Layer 5 of a small transformer language model trained on English Wikipedia (9 layers, counted from 0, width 96).
A neuron's activation on a vector x is SiLU(gate . x) times (in . x), where the dot is the dot product.
The model reads these tokens: " |" " +" "7" "." "4" " |\n" "|" " " " |" " L" "iber" "al" " Democrat" "s" " |" " " "0" " |" " −"

The vector x that enters this layer's MLP at each token. A number n stands for (n - 500) times 0.0042.
0 " |": 700 524 167 327 365 543 456 397 328 471 637 303 411 672 656 544 474 436 264 548 291 577 563 401 564 488 442 433 637 412 532 347 312 636 580 556 624 546 443 455 388 487 511 663 247 539 363 709 606 564 506 536 556 570 481 605 356 523 523 496 206 207 443 337 516 489 292 515 631 477 480 659 573 596 586 335 370 484 602 380 560 377 647 430 609 762 485 368 611 527 443 717 503 671 503 454
1 " +": 796 566 205 427 445 683 308 407 384 590 582 345 477 660 610 689 330 506 98 577 455 639 507 366 578 508 546 544 531 300 435 444 186 686 466 537 485 587 437 510 531 434 498 536 28 548 295 791 664 607 479 462 523 391 475 471 491 558 559 533 299 426 448 243 495 502 302 611 420 642 411 530 475 538 584 367 366 507 647 562 517 498 491 567 486 577 527 574 463 651 379 544 526 568 580 500
2 "7": 756 577 317 541 645 678 703 478 501 571 667 486 652 471 483 738 495 416 191 428 445 664 511 489 587 718 387 491 488 273 404 303 301 640 389 511 527 390 556 561 497 374 451 569 293 496 429 656 640 446 421 383 517 623 330 379 675 545 442 601 292 556 385 425 680 639 343 541 492 406 439 301 277 608 485 468 565 602 752 580 486 356 470 671 791 544 619 418 456 626 346 371 505 649 496 311
3 ".": 711 444 230 597 541 589 648 325 458 479 706 403 507 350 489 593 530 428 244 613 423 604 691 675 495 647 581 557 487 416 519 495 488 540 408 440 336 419 675 404 191 553 533 740 216 434 471 600 549 513 335 440 497 449 384 485 587 538 573 535 210 334 522 426 630 698 500 528 601 433 445 317 473 593 335 397 221 521 663 593 669 334 390 372 564 637 547 524 397 527 45 583 516 473 563 465
4 "4": 634 617 473 454 695 492 668 433 490 405 882 574 539 465 375 505 367 507 345 491 446 606 776 631 503 671 519 367 605 493 386 429 192 503 327 437 228 370 674 405 239 365 472 839 183 481 518 627 441 266 395 524 493 502 372 559 552 441 564 725 204 428 573 494 459 742 421 555 564 347 551 411 288 654 531 421 459 559 768 440 450 493 461 473 716 434 533 653 474 479 381 403 434 594 528 462
5 " |\n": 719 456 314 483 444 374 575 408 340 252 803 408 458 495 524 396 340 533 118 514 406 609 663 553 387 589 486 360 535 481 434 652 497 657 234 406 344 506 609 414 393 428 615 788 94 596 292 600 548 604 588 330 516 549 475 627 562 387 648 668 230 357 566 453 349 473 545 507 458 440 530 465 568 602 559 495 468 497 734 614 475 362 564 436 717 753 472 482 477 442 383 562 460 361 387 406
6 "|": 630 558 162 342 319 549 477 505 241 529 660 330 450 621 672 533 512 437 328 556 297 574 600 456 539 504 411 427 658 377 545 332 392 614 621 556 612 585 440 508 375 459 569 606 248 541 430 727 545 491 544 506 598 584 506 558 406 474 510 536 194 201 479 369 554 433 315 510 664 477 539 661 622 547 629 380 397 413 558 305 529 422 587 395 598 718 501 344 655 567 455 752 481 728 552 538
7 " ": 720 590 346 606 246 626 366 456 232 520 661 387 523 523 657 565 337 511 365 564 378 626 508 365 476 447 471 324 637 280 607 372 288 633 354 441 549 666 332 697 452 361 535 811 246 598 321 744 488 593 316 428 563 543 665 441 658 524 443 562 413 368 430 413 522 572 427 572 466 474 624 673 680 503 491 387 435 427 562 515 473 366 649 484 643 735 573 308 622 703 419 704 463 439 486 684
8 " |": 522 513 289 516 174 663 328 465 352 404 522 416 535 586 530 521 482 402 337 507 253 389 658 440 505 500 387 597 622 258 474 352 345 639 632 811 596 704 250 696 459 494 480 755 430 660 411 679 540 415 331 455 683 522 439 530 485 523 446 700 369 292 472 384 512 524 187 546 566 425 485 728 535 492 610 389 405 498 597 577 489 353 476 521 474 585 580 386 469 650 349 684 486 564 327 597
9 " L": 499 624 277 549 432 702 376 395 257 605 511 469 428 570 480 697 426 579 454 373 400 538 441 367 540 461 468 466 517 289 154 255 549 673 410 529 559 625 309 694 464 455 556 763 347 566 93 742 471 653 378 368 588 639 532 305 374 643 584 672 484 255 390 338 585 380 372 505 476 375 541 540 526 397 545 401 402 584 660 568 430 422 467 508 640 557 525 334 543 670 356 508 675 571 379 644
10 "iber": 614 524 565 449 491 719 375 561 379 761 558 581 593 393 394 703 498 468 365 198 194 601 488 455 447 576 409 387 517 457 567 449 414 627 479 439 450 522 431 588 553 530 387 761 309 475 465 551 425 750 499 309 632 696 588 446 656 672 457 500 412 257 390 408 707 423 366 617 427 363 334 313 621 365 532 540 311 543 546 686 584 300 694 520 464 382 476 595 285 720 242 602 478 720 560 496
11 "al": 509 609 554 406 639 455 508 622 402 577 597 496 421 457 339 618 351 555 457 507 330 501 565 419 570 589 518 498 537 354 443 305 529 323 506 654 172 286 661 649 477 356 527 780 365 577 503 605 310 569 322 560 476 642 368 490 651 541 587 618 416 147 379 398 460 642 278 524 579 352 512 361 424 351 458 512 299 539 576 468 456 610 691 399 786 568 362 585 604 624 320 748 228 579 530 759
12 " Democrat": 733 505 514 517 512 472 441 497 369 452 624 670 597 573 373 466 425 551 79 537 366 620 381 470 460 517 549 431 468 368 437 380 559 299 306 666 378 333 523 662 441 642 512 514 298 581 393 594 412 676 365 521 642 388 481 502 506 492 374 641 312 350 333 483 696 689 174 487 328 288 345 427 693 597 585 482 263 512 581 483 491 465 781 403 693 715 404 745 565 619 277 612 429 514 390 703
13 "s": 658 531 532 531 539 611 621 603 365 461 669 411 572 598 535 578 276 561 245 473 274 631 440 569 568 610 423 295 488 445 421 212 516 561 283 737 472 434 564 762 379 498 655 735 335 512 463 646 427 527 381 583 382 430 467 598 490 485 635 662 559 381 428 605 609 689 171 495 438 569 456 278 522 497 486 486 293 615 600 528 479 352 745 358 609 514 320 696 670 498 388 702 484 660 486 792
14 " |": 681 482 287 491 291 597 492 712 394 403 741 455 530 719 624 477 478 512 144 572 254 626 527 523 593 510 428 490 497 342 530 324 487 543 386 827 662 610 406 596 374 555 595 772 296 546 453 625 517 511 422 516 495 388 504 677 404 622 606 729 316 204 553 439 685 651 306 567 533 353 307 513 552 587 636 395 400 558 592 522 506 495 712 500 482 613 452 554 664 661 488 702 478 593 421 555
15 " ": 874 597 379 674 400 661 398 438 345 607 665 433 477 603 769 494 284 497 143 535 383 667 458 382 626 482 491 430 527 310 476 322 126 560 212 623 607 714 366 653 374 349 588 870 475 534 320 665 633 613 417 457 453 405 645 471 527 627 530 588 427 326 493 412 599 628 530 536 293 414 395 499 575 562 548 479 426 437 542 589 485 403 677 515 544 593 653 403 642 721 412 628 615 457 429 528
16 "0": 702 578 290 582 447 653 444 308 449 462 541 638 578 479 483 473 451 501 226 482 369 379 657 454 741 693 378 393 654 306 360 271 131 673 333 815 551 601 397 673 478 365 478 849 548 510 326 605 624 550 366 425 571 339 527 356 426 446 616 656 402 380 502 417 647 595 481 556 373 558 505 529 385 515 569 506 460 484 635 486 588 284 648 706 566 436 783 413 437 510 456 487 535 550 429 326
17 " |": 505 552 201 477 280 638 542 403 383 418 597 442 471 359 387 619 490 525 390 573 325 413 587 292 583 601 400 646 607 331 476 529 333 551 471 885 488 545 299 388 376 487 487 643 573 443 239 684 546 486 364 249 664 458 378 526 343 505 611 683 312 336 574 352 535 505 323 497 386 503 459 462 420 496 531 409 330 453 627 627 679 292 575 647 387 618 695 348 463 509 268 458 494 516 331 337
18 " −": 583 678 383 416 542 756 425 305 419 632 761 472 342 443 576 683 411 526 329 555 471 615 480 298 558 546 578 675 550 307 319 573 335 661 301 592 381 627 368 408 499 412 418 411 277 386 309 833 587 576 460 338 572 506 486 462 530 556 626 636 340 330 395 212 570 486 374 577 295 620 417 397 307 429 503 297 290 323 582 694 622 470 529 648 397 604 606 451 445 620 193 422 483 510 533 524

Each question shows the input weights of one neuron of the MLP. A number n stands for (n - 500) times 0.0016.

n91 gate: 596 444 544 460 413 460 468 400 300 567 469 324 415 457 580 554 598 648 531 557 403 451 501 515 484 546 538 433 530 583 448 501 401 533 591 506 533 448 536 508 562 435 607 412 537 401 361 506 480 537 542 584 485 614 441 508 506 495 399 465 339 526 310 557 527 465 563 272 612 522 417 629 684 414 480 518 519 439 399 314 555 514 585 475 555 723 494 402 552 487 530 477 391 607 507 546
n91 in: 403 659 419 595 503 336 555 564 395 361 551 578 580 405 477 395 693 464 371 629 403 532 510 664 573 474 470 435 596 482 483 686 441 681 704 596 580 522 531 475 546 454 543 580 484 560 206 499 623 520 771 516 574 568 650 600 547 445 248 589 408 617 368 544 475 453 577 433 479 469 467 645 635 495 430 504 510 479 421 512 496 506 604 358 465 615 538 365 408 420 699 595 627 759 538 528
On which three tokens does it fire most, strongest first? 6 "|", 0 " |", 7 " "

n9 gate: 483 451 642 432 527 399 545 397 446 537 499 482 538 579 563 391 621 497 430 594 312 493 488 434 478 405 550 434 537 649 602 396 450 466 571 592 572 562 517 446 559 517 341 456 548 526 461 444 510 575 581 690 618 481 586 609 424 389 462 381 440 510 432 482 442 621 467 609 443 473 589 673 665 549 457 382 420 364 502 382 505 634 543 381 436 715 507 239 470 379 522 536 507 466 661 556
n9 in: 614 506 574 649 522 664 369 619 500 389 491 678 522 527 368 418 453 492 685 478 619 501 633 497 515 466 353 713 425 373 601 541 611 511 462 373 494 282 524 671 472 482 550 660 395 504 341 489 413 503 320 415 525 398 535 654 482 416 506 595 600 454 587 317 451 448 506 544 597 492 472 581 495 252 457 608 443 681 566 555 487 507 546 666 421 323 577 601 580 813 346 631 531 435 315 417
On which token does it fire most? 7 " "

n18 gate: 509 510 331 600 580 596 386 530 534 456 501 448 496 374 566 517 428 339 601 474 472 248 532 756 551 272 452 628 761 648 641 537 469 505 357 483 347 538 472 326 485 427 315 643 554 385 516 368 576 583 607 521 532 455 662 322 488 321 595 584 470 522 531 614 546 255 437 433 517 568 562 414 445 558 594 653 442 575 394 583 364 562 542 577 666 608 377 576 454 372 473 557 521 458 501 324
n18 in: 540 493 439 582 479 621 478 371 558 314 538 371 498 276 551 531 591 421 462 441 359 548 486 466 475 537 355 557 382 477 465 773 514 331 343 357 470 696 344 352 405 489 487 406 407 495 607 435 514 556 519 491 351 520 559 346 516 580 470 634 513 560 308 459 373 418 447 180 526 654 363 467 350 500 473 593 460 549 296 604 637 575 547 745 665 524 428 486 464 434 467 550 555 633 477 536
On which token does it fire most, and how strongly? 5 " |\n", at about 0.3

n2 gate: 446 485 767 402 463 475 586 654 447 497 644 634 334 508 473 512 429 368 591 746 419 268 560 357 611 584 417 444 584 331 576 401 415 558 516 403 396 485 508 531 315 672 388 372 477 479 526 375 678 381 590 592 595 514 442 328 421 494 653 392 317 525 466 470 413 346 517 376 633 583 707 549 679 495 566 353 647 387 522 370 464 420 662 361 578 521 510 525 470 487 424 518 641 488 531 552
n2 in: 523 376 567 601 511 532 271 515 354 403 467 424 667 497 531 558 448 450 367 676 378 510 294 531 555 589 483 574 595 536 324 550 351 428 587 538 476 556 515 339 529 443 419 597 418 655 475 466 488 426 650 568 462 602 622 267 453 642 365 561 588 550 402 757 567 567 650 339 491 553 455 745 524 456 609 486 421 546 437 467 355 380 769 550 406 497 578 515 547 570 457 398 604 433 384 484
On which token does it fire most, and how strongly? 0 " |", at about 0.25

n64 gate: 592 562 278 339 487 565 451 461 441 580 491 622 342 640 307 469 474 521 605 590 680 558 518 490 296 342 404 527 724 582 574 289 503 576 461 365 445 503 497 398 461 547 526 513 468 547 547 455 534 582 401 450 533 490 451 561 538 463 595 434 637 714 514 577 467 345 568 324 579 655 647 614 438 394 639 443 507 380 514 510 566 488 593 598 378 602 448 348 428 599 705 572 609 513 334 554
n64 in: 479 721 514 547 425 395 434 494 436 455 388 580 409 500 472 649 747 519 374 540 636 501 592 521 404 484 562 615 559 407 446 396 437 606 370 369 494 309 619 569 389 588 682 556 423 376 575 397 644 669 364 382 509 468 477 486 585 448 548 583 392 581 390 407 412 435 473 461 631 479 550 453 363 511 544 642 605 581 630 551 663 503 506 522 468 455 415 293 638 558 553 472 684 481 499 580
On which token does it fire most, and how strongly? 9 " L", at about 0.25

n73 gate: 449 549 691 467 314 403 432 476 589 605 383 645 369 461 743 602 457 556 668 433 698 395 456 572 625 342 414 418 494 405 488 333 545 393 527 374 495 533 500 523 326 540 464 562 629 526 491 747 626 198 604 372 346 506 387 451 406 602 633 345 541 376 581 349 345 589 614 564 485 459 546 541 644 506 495 566 444 519 539 680 632 351 475 380 370 694 509 495 422 455 464 416 619 613 493 477
n73 in: 577 637 422 648 598 434 382 585 310 561 752 657 683 430 593 629 665 616 439 642 439 329 486 676 603 619 434 366 354 600 391 411 564 419 354 607 576 484 504 407 336 549 531 518 675 758 448 556 384 437 524 423 604 591 511 557 586 373 529 414 480 600 563 535 332 658 317 379 475 624 538 459 442 526 455 643 577 384 440 538 503 557 541 468 482 554 462 343 351 444 497 312 494 423 626 468
On which three tokens does it fire most, strongest first? 1 " +", 10 "iber", 17 " |"

n120 gate: 453 667 599 341 617 302 420 382 546 559 539 582 369 543 460 377 496 399 465 477 655 314 606 525 465 287 480 467 505 443 561 591 489 500 553 331 541 404 576 444 427 542 517 517 729 309 502 604 515 604 322 553 659 668 646 644 597 562 377 441 435 344 682 369 389 325 459 605 510 491 531 366 571 440 479 430 335 448 452 576 434 233 728 442 391 408 653 508 376 458 485 578 524 519 579 480
n120 in: 297 642 661 467 439 464 537 515 510 447 561 510 398 322 571 409 460 645 376 583 430 388 692 412 522 627 510 457 444 517 461 399 579 646 399 547 570 440 418 373 581 275 443 548 323 463 739 459 321 486 558 524 497 517 413 531 553 387 587 311 522 413 683 441 472 597 588 552 473 337 542 544 664 325 619 558 392 358 410 435 611 490 562 501 386 553 627 466 496 373 447 414 594 456 668 356
On which token does it fire most, and how strongly? 2 "7", at about 0.27

n30 gate: 382 569 454 479 343 540 493 472 539 489 508 407 525 515 469 449 521 466 342 533 596 482 419 366 683 567 342 718 323 410 515 506 398 341 616 524 480 627 494 435 533 372 465 525 516 324 373 543 558 497 614 465 398 465 366 415 492 489 541 526 541 253 452 624 455 470 496 467 504 673 504 528 583 409 480 606 489 493 614 451 542 502 341 534 526 554 465 600 663 407 555 372 307 559 505 363
n30 in: 573 408 470 570 543 598 498 482 619 527 587 589 402 461 413 432 649 678 209 496 413 443 400 345 488 498 612 698 442 357 624 827 359 402 494 561 428 428 568 486 630 558 497 459 418 458 342 389 374 393 485 535 708 426 607 576 646 538 498 577 581 416 571 424 561 517 509 314 389 544 576 473 519 625 535 533 290 520 531 654 415 377 479 473 624 533 594 517 416 611 615 367 576 639 365 553
On which three tokens does it fire most, strongest first? 17 " |", 18 " −", 1 " +"

n6 gate: 535 564 493 520 516 414 615 421 471 514 464 610 448 551 463 376 452 546 470 496 394 503 576 486 635 475 371 609 411 526 566 435 629 521 616 601 609 673 480 492 444 549 485 581 620 449 452 522 574 482 610 425 530 496 415 527 420 573 614 587 627 535 527 470 557 450 619 466 396 552 460 391 395 400 437 496 475 485 355 448 498 556 379 440 445 703 416 597 559 501 386 495 399 377 605 580
n6 in: 527 440 522 417 423 493 581 369 649 244 672 670 509 447 609 421 303 560 468 528 513 716 489 399 722 349 442 650 581 573 473 434 617 345 582 481 508 733 356 396 615 528 439 592 614 468 598 480 614 600 583 516 551 643 429 357 542 271 514 689 611 603 454 557 580 489 502 590 501 429 496 434 444 687 401 386 649 454 525 479 672 583 596 536 456 599 665 580 429 527 565 364 527 527 493 565
Its two highest activations, in order, are on tokens 10 "iber", 17 " |"

n110 gate: 436 366 459 431 491 677 606 641 552 797 478 533 566 555 544 456 676 559 435 304 521 513 618 412 428 489 595 402 470 427 524 531 386 390 702 345 504 534 449 350 550 557 588 435 549 559 416 537 463 553 662 593 469 320 505 608 506 484 467 400 479 354 609 470 425 405 496 462 671 550 574 584 429 533 713 416 478 464 568 342 661 435 676 527 557 480 529 410 535 614 450 443 496 526 516 569
n110 in: 559 350 353 402 518 506 696 559 336 519 311 501 460 679 457 362 442 517 382 501 415 732 481 401 501 396 474 614 578 510 506 426 595 381 485 545 471 438 317 427 592 701 365 443 635 592 675 480 527 678 366 443 510 449 360 386 504 557 477 427 453 485 547 540 497 290 528 548 519 541 666 542 440 367 579 466 414 436 558 586 529 553 416 246 647 339 421 415 791 451 593 422 605 426 454 334
On which three tokens does it fire most, strongest first? 6 "|", 0 " |", 4 "4"

n4 gate: 556 460 571 634 499 490 383 593 617 539 436 509 517 442 495 427 482 242 542 432 403 349 660 690 637 562 504 459 480 667 539 519 395 535 639 443 481 333 545 527 485 347 501 459 550 351 262 740 365 430 474 465 467 317 543 373 635 663 649 394 390 383 558 450 423 336 506 437 597 656 411 478 467 277 541 611 527 520 731 505 584 419 653 542 609 645 408 500 285 350 625 322 344 548 503 526
n4 in: 362 420 663 503 503 511 442 766 534 486 630 635 504 470 414 448 437 344 502 433 483 476 676 382 494 281 430 337 286 500 421 677 537 572 585 405 717 331 484 370 628 375 373 460 441 532 380 591 719 451 447 537 697 540 421 608 608 458 589 548 402 553 514 467 602 429 523 660 461 450 525 255 610 752 419 551 463 527 562 508 657 381 350 585 606 574 359 491 523 633 523 543 376 533 405 425
On which token does it fire most, and how strongly? 10 "iber", at about 0.61

n102 gate: 573 281 420 473 590 513 393 365 492 537 635 639 538 435 607 400 511 419 314 685 570 569 356 603 613 555 567 605 570 426 530 494 434 274 442 275 542 580 657 548 575 418 447 521 523 644 511 600 463 349 430 539 339 632 426 475 508 438 377 499 542 295 506 551 371 466 683 629 644 540 501 611 502 400 332 584 522 495 511 466 488 425 669 390 416 489 444 619 352 520 430 327 558 550 407 387
n102 in: 318 427 407 586 389 673 533 376 599 570 607 556 567 375 388 475 518 527 425 659 403 533 517 526 636 579 328 416 469 796 540 576 497 386 411 340 532 479 614 474 591 495 453 673 623 571 361 634 427 435 521 476 465 556 687 226 621 631 328 441 390 328 620 438 336 403 623 451 522 484 447 444 487 272 469 534 734 583 357 476 464 415 658 432 402 347 474 673 433 616 427 534 461 482 546 399
On which token does it fire most? 3 "."

n78 gate: 484 476 426 270 463 357 408 659 520 471 376 189 354 608 520 687 362 694 624 504 328 520 506 485 416 548 632 523 498 450 667 551 417 463 526 478 431 385 538 466 527 489 360 565 564 531 460 542 596 460 521 515 532 517 357 610 287 508 464 335 552 680 509 649 534 549 482 364 591 513 510 628 513 411 567 419 290 416 659 593 623 365 487 458 539 495 603 420 681 488 498 540 584 621 627 444
n78 in: 367 463 593 576 578 341 563 374 658 545 537 433 285 351 716 728 593 520 532 540 468 443 510 408 520 807 460 360 559 529 461 384 308 650 452 605 595 586 510 476 554 354 317 603 603 575 656 586 382 440 435 488 400 544 464 640 448 565 313 335 532 428 544 537 389 616 481 508 480 346 411 548 400 288 765 235 601 640 459 519 364 457 530 468 631 555 325 472 585 482 581 574 602 532 663 450
On which three tokens does it fire most, strongest first? 0 " |", 6 "|", 12 " Democrat"

n37 gate: 481 290 752 309 539 611 384 525 332 484 479 408 499 556 343 475 453 441 443 481 428 451 518 486 588 432 631 440 476 631 698 476 374 659 552 454 672 439 562 480 394 418 613 640 426 451 570 402 565 556 445 412 381 603 503 347 364 698 451 532 398 648 598 599 331 352 470 384 371 499 699 536 547 690 582 452 540 440 610 793 483 513 392 350 502 493 494 488 499 645 546 362 472 512 125 428
n37 in: 520 627 439 734 500 463 670 469 549 397 565 681 490 654 569 514 327 474 345 402 532 433 631 421 377 532 392 388 321 514 526 396 543 341 434 540 261 532 393 427 389 531 437 416 610 532 651 472 560 539 645 326 689 525 479 385 415 434 817 550 461 620 683 257 341 668 402 554 465 418 449 512 404 540 463 532 350 519 532 393 551 597 469 537 584 435 491 345 399 445 718 461 466 501 608 513
On which token does it fire most? 5 " |\n"

n111 gate: 460 557 491 639 607 478 435 538 491 590 454 733 448 550 423 616 547 450 399 457 486 482 463 540 423 189 360 606 477 467 472 516 471 507 527 517 445 549 487 471 447 532 367 477 475 443 527 333 593 547 538 440 415 414 504 541 651 396 512 473 327 462 482 363 461 397 570 620 528 564 592 625 691 497 383 538 395 381 423 459 487 483 755 519 427 554 495 367 571 344 478 482 495 572 474 585
n111 in: 514 531 618 300 588 487 647 603 478 623 389 492 563 561 460 538 465 599 552 655 626 409 614 482 402 440 567 381 258 488 329 652 426 498 490 566 538 472 400 360 589 564 366 603 464 588 391 492 523 526 458 602 750 578 507 619 438 355 469 569 413 566 637 344 571 584 442 407 414 419 502 520 751 440 606 307 630 578 529 538 572 495 462 558 597 618 310 346 476 496 594 343 583 554 473 419
On which token does it fire most? 13 "s"

n94 gate: 511 490 499 402 521 495 443 447 503 321 506 449 324 387 638 432 665 520 530 491 503 509 440 418 590 509 528 562 474 431 361 322 468 382 602 429 429 628 474 406 421 476 431 553 620 644 470 665 636 484 527 572 393 508 493 343 536 551 474 455 595 417 539 406 377 497 613 555 564 477 387 526 508 454 493 448 533 276 647 397 629 543 450 423 640 577 736 720 643 401 375 546 674 538 505 541
n94 in: 610 430 600 634 136 467 394 510 622 383 611 436 285 392 542 461 532 687 451 589 363 505 367 655 523 507 528 520 368 431 469 465 534 396 668 443 515 697 383 352 416 554 478 545 505 490 433 594 626 652 475 463 394 636 503 394 632 565 436 458 642 326 614 355 488 553 768 458 495 392 577 565 639 524 468 381 423 508 608 414 769 468 498 471 530 491 659 524 605 446 447 573 434 379 643 505
Its two highest activations, in order, are on tokens 15 " ", 0 " |"

n61 gate: 447 476 618 551 525 386 476 516 670 544 679 480 617 452 448 618 552 545 425 579 540 370 555 483 586 504 649 719 368 515 458 321 403 452 512 476 409 566 489 587 573 527 569 415 428 566 497 501 459 664 587 556 577 697 340 524 588 493 266 474 544 349 654 638 601 472 530 533 392 466 536 448 455 351 532 466 421 557 344 628 402 611 567 466 629 507 441 382 582 330 394 526 480 687 576 602
n61 in: 376 531 535 393 585 454 364 302 770 516 373 488 562 577 499 566 444 501 523 664 440 403 403 475 466 633 463 648 338 480 582 536 545 259 676 414 338 515 373 645 423 430 598 309 349 550 432 556 612 491 600 471 537 473 453 481 595 633 405 537 373 391 572 572 434 564 390 483 653 685 598 399 593 334 682 549 425 560 339 563 416 279 600 339 496 596 453 612 517 527 442 507 678 506 551 464
On which three tokens does it fire most, strongest first? 11 "al", 12 " Democrat", 16 "0"

n79 gate: 392 501 586 397 421 539 364 342 596 527 454 488 389 431 425 642 317 504 327 605 569 439 516 533 474 504 656 526 514 278 582 448 395 340 610 430 744 787 629 475 383 471 280 543 542 475 725 578 481 288 588 524 323 665 635 765 469 671 693 330 374 465 516 371 240 452 345 528 523 553 356 558 458 574 541 600 399 413 716 447 517 610 369 595 618 433 588 445 542 545 521 426 401 412 420 468
n79 in: 483 541 504 432 381 444 317 640 555 301 757 569 615 453 724 449 436 331 365 580 453 453 531 493 518 631 627 538 356 570 519 531 529 649 497 498 443 548 525 434 615 294 654 562 572 346 462 743 547 438 593 368 295 353 652 329 473 416 475 457 571 588 613 662 650 563 532 418 620 477 269 555 517 247 475 620 322 531 521 407 521 632 414 553 726 573 787 630 465 586 629 426 441 593 561 417
On which token does it fire most? 1 " +"

n82 gate: 540 546 524 491 329 407 496 478 452 648 572 482 490 509 392 478 327 413 562 498 388 343 465 602 342 604 441 611 493 579 432 476 583 558 482 555 491 313 445 464 676 542 402 518 452 485 470 540 554 556 394 625 590 395 464 581 478 458 295 523 611 522 461 490 438 459 623 435 550 585 281 479 491 543 492 505 655 664 496 509 723 394 336 493 477 511 506 607 519 551 396 566 491 524 351 535
n82 in: 455 565 428 539 383 630 614 363 494 378 409 425 583 608 520 461 526 354 430 482 482 478 535 540 695 419 329 437 564 583 560 464 471 402 509 523 542 513 430 450 321 423 503 472 518 527 576 509 416 423 544 469 340 517 596 460 670 445 457 474 393 534 438 785 434 541 270 531 632 464 727 420 672 397 369 642 441 352 336 558 515 460 347 722 537 516 354 531 473 566 492 329 575 647 734 612
On which token does it fire most? 8 " |"

n103 gate: 507 692 405 479 427 619 567 369 573 356 600 640 474 384 658 492 324 421 392 452 496 448 419 431 358 662 452 523 579 550 452 519 488 659 574 131 509 523 420 475 592 393 505 525 467 642 616 455 475 567 574 607 454 509 375 396 232 521 625 348 572 588 805 459 642 572 602 544 626 616 503 543 281 400 398 417 515 460 604 577 706 591 489 476 437 519 504 480 516 594 499 460 478 530 388 252
n103 in: 353 674 569 412 592 351 531 267 570 685 429 390 570 670 679 576 470 491 373 709 457 334 453 478 525 491 641 478 463 284 412 461 516 318 658 569 606 757 438 498 461 553 487 533 432 456 491 494 544 562 560 525 388 496 521 650 494 627 473 387 511 551 651 404 614 181 379 586 625 573 638 632 475 443 429 388 481 569 718 437 469 559 511 420 492 408 451 416 527 514 505 360 522 506 384 474
On which token does it fire most? 1 " +"

n53 gate: 496 535 559 618 429 610 423 649 486 594 722 419 610 479 587 611 459 556 436 626 601 565 445 628 477 474 485 475 581 583 431 463 411 529 469 388 423 599 475 683 646 580 334 505 498 712 496 597 435 551 577 575 337 543 487 486 555 507 505 332 443 447 748 555 451 599 431 706 507 605 551 385 433 563 357 487 393 498 476 516 509 509 497 553 498 562 579 507 339 574 568 378 497 535 499 486
n53 in: 489 441 370 521 493 478 499 590 532 481 522 415 426 557 428 532 368 633 503 563 500 236 545 487 572 532 543 572 326 423 517 453 453 624 541 419 395 585 583 487 520 603 409 597 400 595 442 519 486 512 704 542 425 637 425 391 621 511 649 361 337 463 611 442 539 616 535 275 485 579 514 355 444 523 668 480 481 382 437 557 384 689 728 498 446 468 486 494 376 464 519 437 514 379 415 556
On which token does it fire most? 1 " +"

n49 gate: 589 349 613 385 612 555 391 500 599 476 591 440 441 414 564 622 485 501 397 411 432 516 278 475 426 479 588 447 565 646 468 545 378 384 753 569 600 393 572 544 276 666 365 331 377 675 573 650 538 521 517 565 585 524 482 504 398 159 601 465 683 386 646 545 521 530 597 413 402 656 578 610 645 620 555 328 614 545 710 511 375 465 479 576 517 832 523 427 510 592 510 334 517 560 348 713
n49 in: 832 322 486 566 537 548 412 638 679 389 588 481 516 495 543 362 553 636 471 595 574 462 529 373 606 511 351 517 477 416 530 639 622 607 656 623 493 572 556 587 491 655 386 469 495 477 497 549 398 419 502 477 466 541 655 538 478 304 689 533 628 429 655 506 611 396 572 237 417 566 438 467 464 613 340 370 458 521 488 573 316 557 364 523 697 594 320 279 451 518 561 451 461 475 564 529
On which three tokens does it fire most, strongest first? 10 "iber", 5 " |\n", 11 "al"

n72 gate: 399 536 378 349 487 569 261 495 487 520 508 441 521 545 461 611 462 342 544 646 662 481 637 584 322 513 574 380 652 343 646 483 359 601 697 518 522 656 583 535 370 518 465 572 369 508 584 445 607 535 573 498 441 593 594 646 392 530 593 331 479 375 557 568 344 547 363 305 643 660 333 372 476 532 433 718 321 401 552 564 384 565 349 638 489 478 431 394 515 492 558 468 294 415 433 525
n72 in: 423 339 514 578 512 626 585 489 367 529 442 465 480 510 409 371 408 394 551 345 346 656 544 417 588 674 581 603 587 367 569 674 469 531 556 494 458 503 599 460 580 379 559 410 497 648 383 536 425 418 628 391 410 567 432 415 406 293 588 547 531 468 510 477 347 302 620 391 518 453 733 617 572 475 576 650 444 586 505 758 350 437 463 570 571 541 396 446 315 537 545 522 649 486 288 667
Its two highest activations, in order, are on tokens 8 " |", 5 " |\n"

n50 gate: 353 380 690 481 578 491 507 577 591 334 540 596 602 451 313 594 509 502 444 577 619 549 572 461 572 529 531 330 391 518 555 426 497 719 480 415 425 661 499 476 515 359 482 543 399 625 278 489 490 612 577 495 501 554 529 607 440 430 383 338 746 263 709 631 536 442 551 431 399 650 494 519 493 442 355 400 479 574 414 322 448 350 607 358 260 443 627 611 604 354 384 450 680 453 346 491
n50 in: 533 379 623 435 413 457 514 554 434 667 651 198 465 422 595 350 395 476 472 504 494 385 337 677 589 494 356 415 427 491 413 486 544 559 458 565 502 580 614 606 568 325 353 446 580 462 353 356 343 359 522 644 484 351 306 372 426 628 453 412 338 413 414 620 508 470 470 453 433 450 519 477 623 434 545 454 485 439 367 374 355 517 453 658 783 509 521 618 508 364 543 336 370 363 489 422
On which token does it fire most? 18 " −"

n33 gate: 417 594 481 522 604 526 566 475 501 552 501 404 532 582 632 491 504 471 489 514 426 339 547 620 557 528 499 439 496 602 475 577 549 658 550 495 501 578 590 537 534 464 554 358 432 543 390 519 355 372 431 493 680 478 459 584 489 450 510 472 523 467 577 489 671 481 587 512 516 426 453 397 732 546 489 487 470 628 373 575 581 344 629 424 506 493 526 520 351 491 423 466 532 339 423 542
n33 in: 606 300 477 527 525 413 784 432 485 666 501 457 561 530 457 427 501 572 377 536 561 686 544 472 518 401 517 442 508 468 558 561 489 568 425 558 553 443 512 428 457 456 518 654 544 677 576 489 756 604 663 475 524 528 517 395 551 590 570 430 313 512 321 434 464 385 427 524 578 484 515 722 427 514 541 545 495 503 584 250 502 439 523 402 597 540 461 452 553 496 365 470 434 580 713 321
On which token does it fire most? 3 "."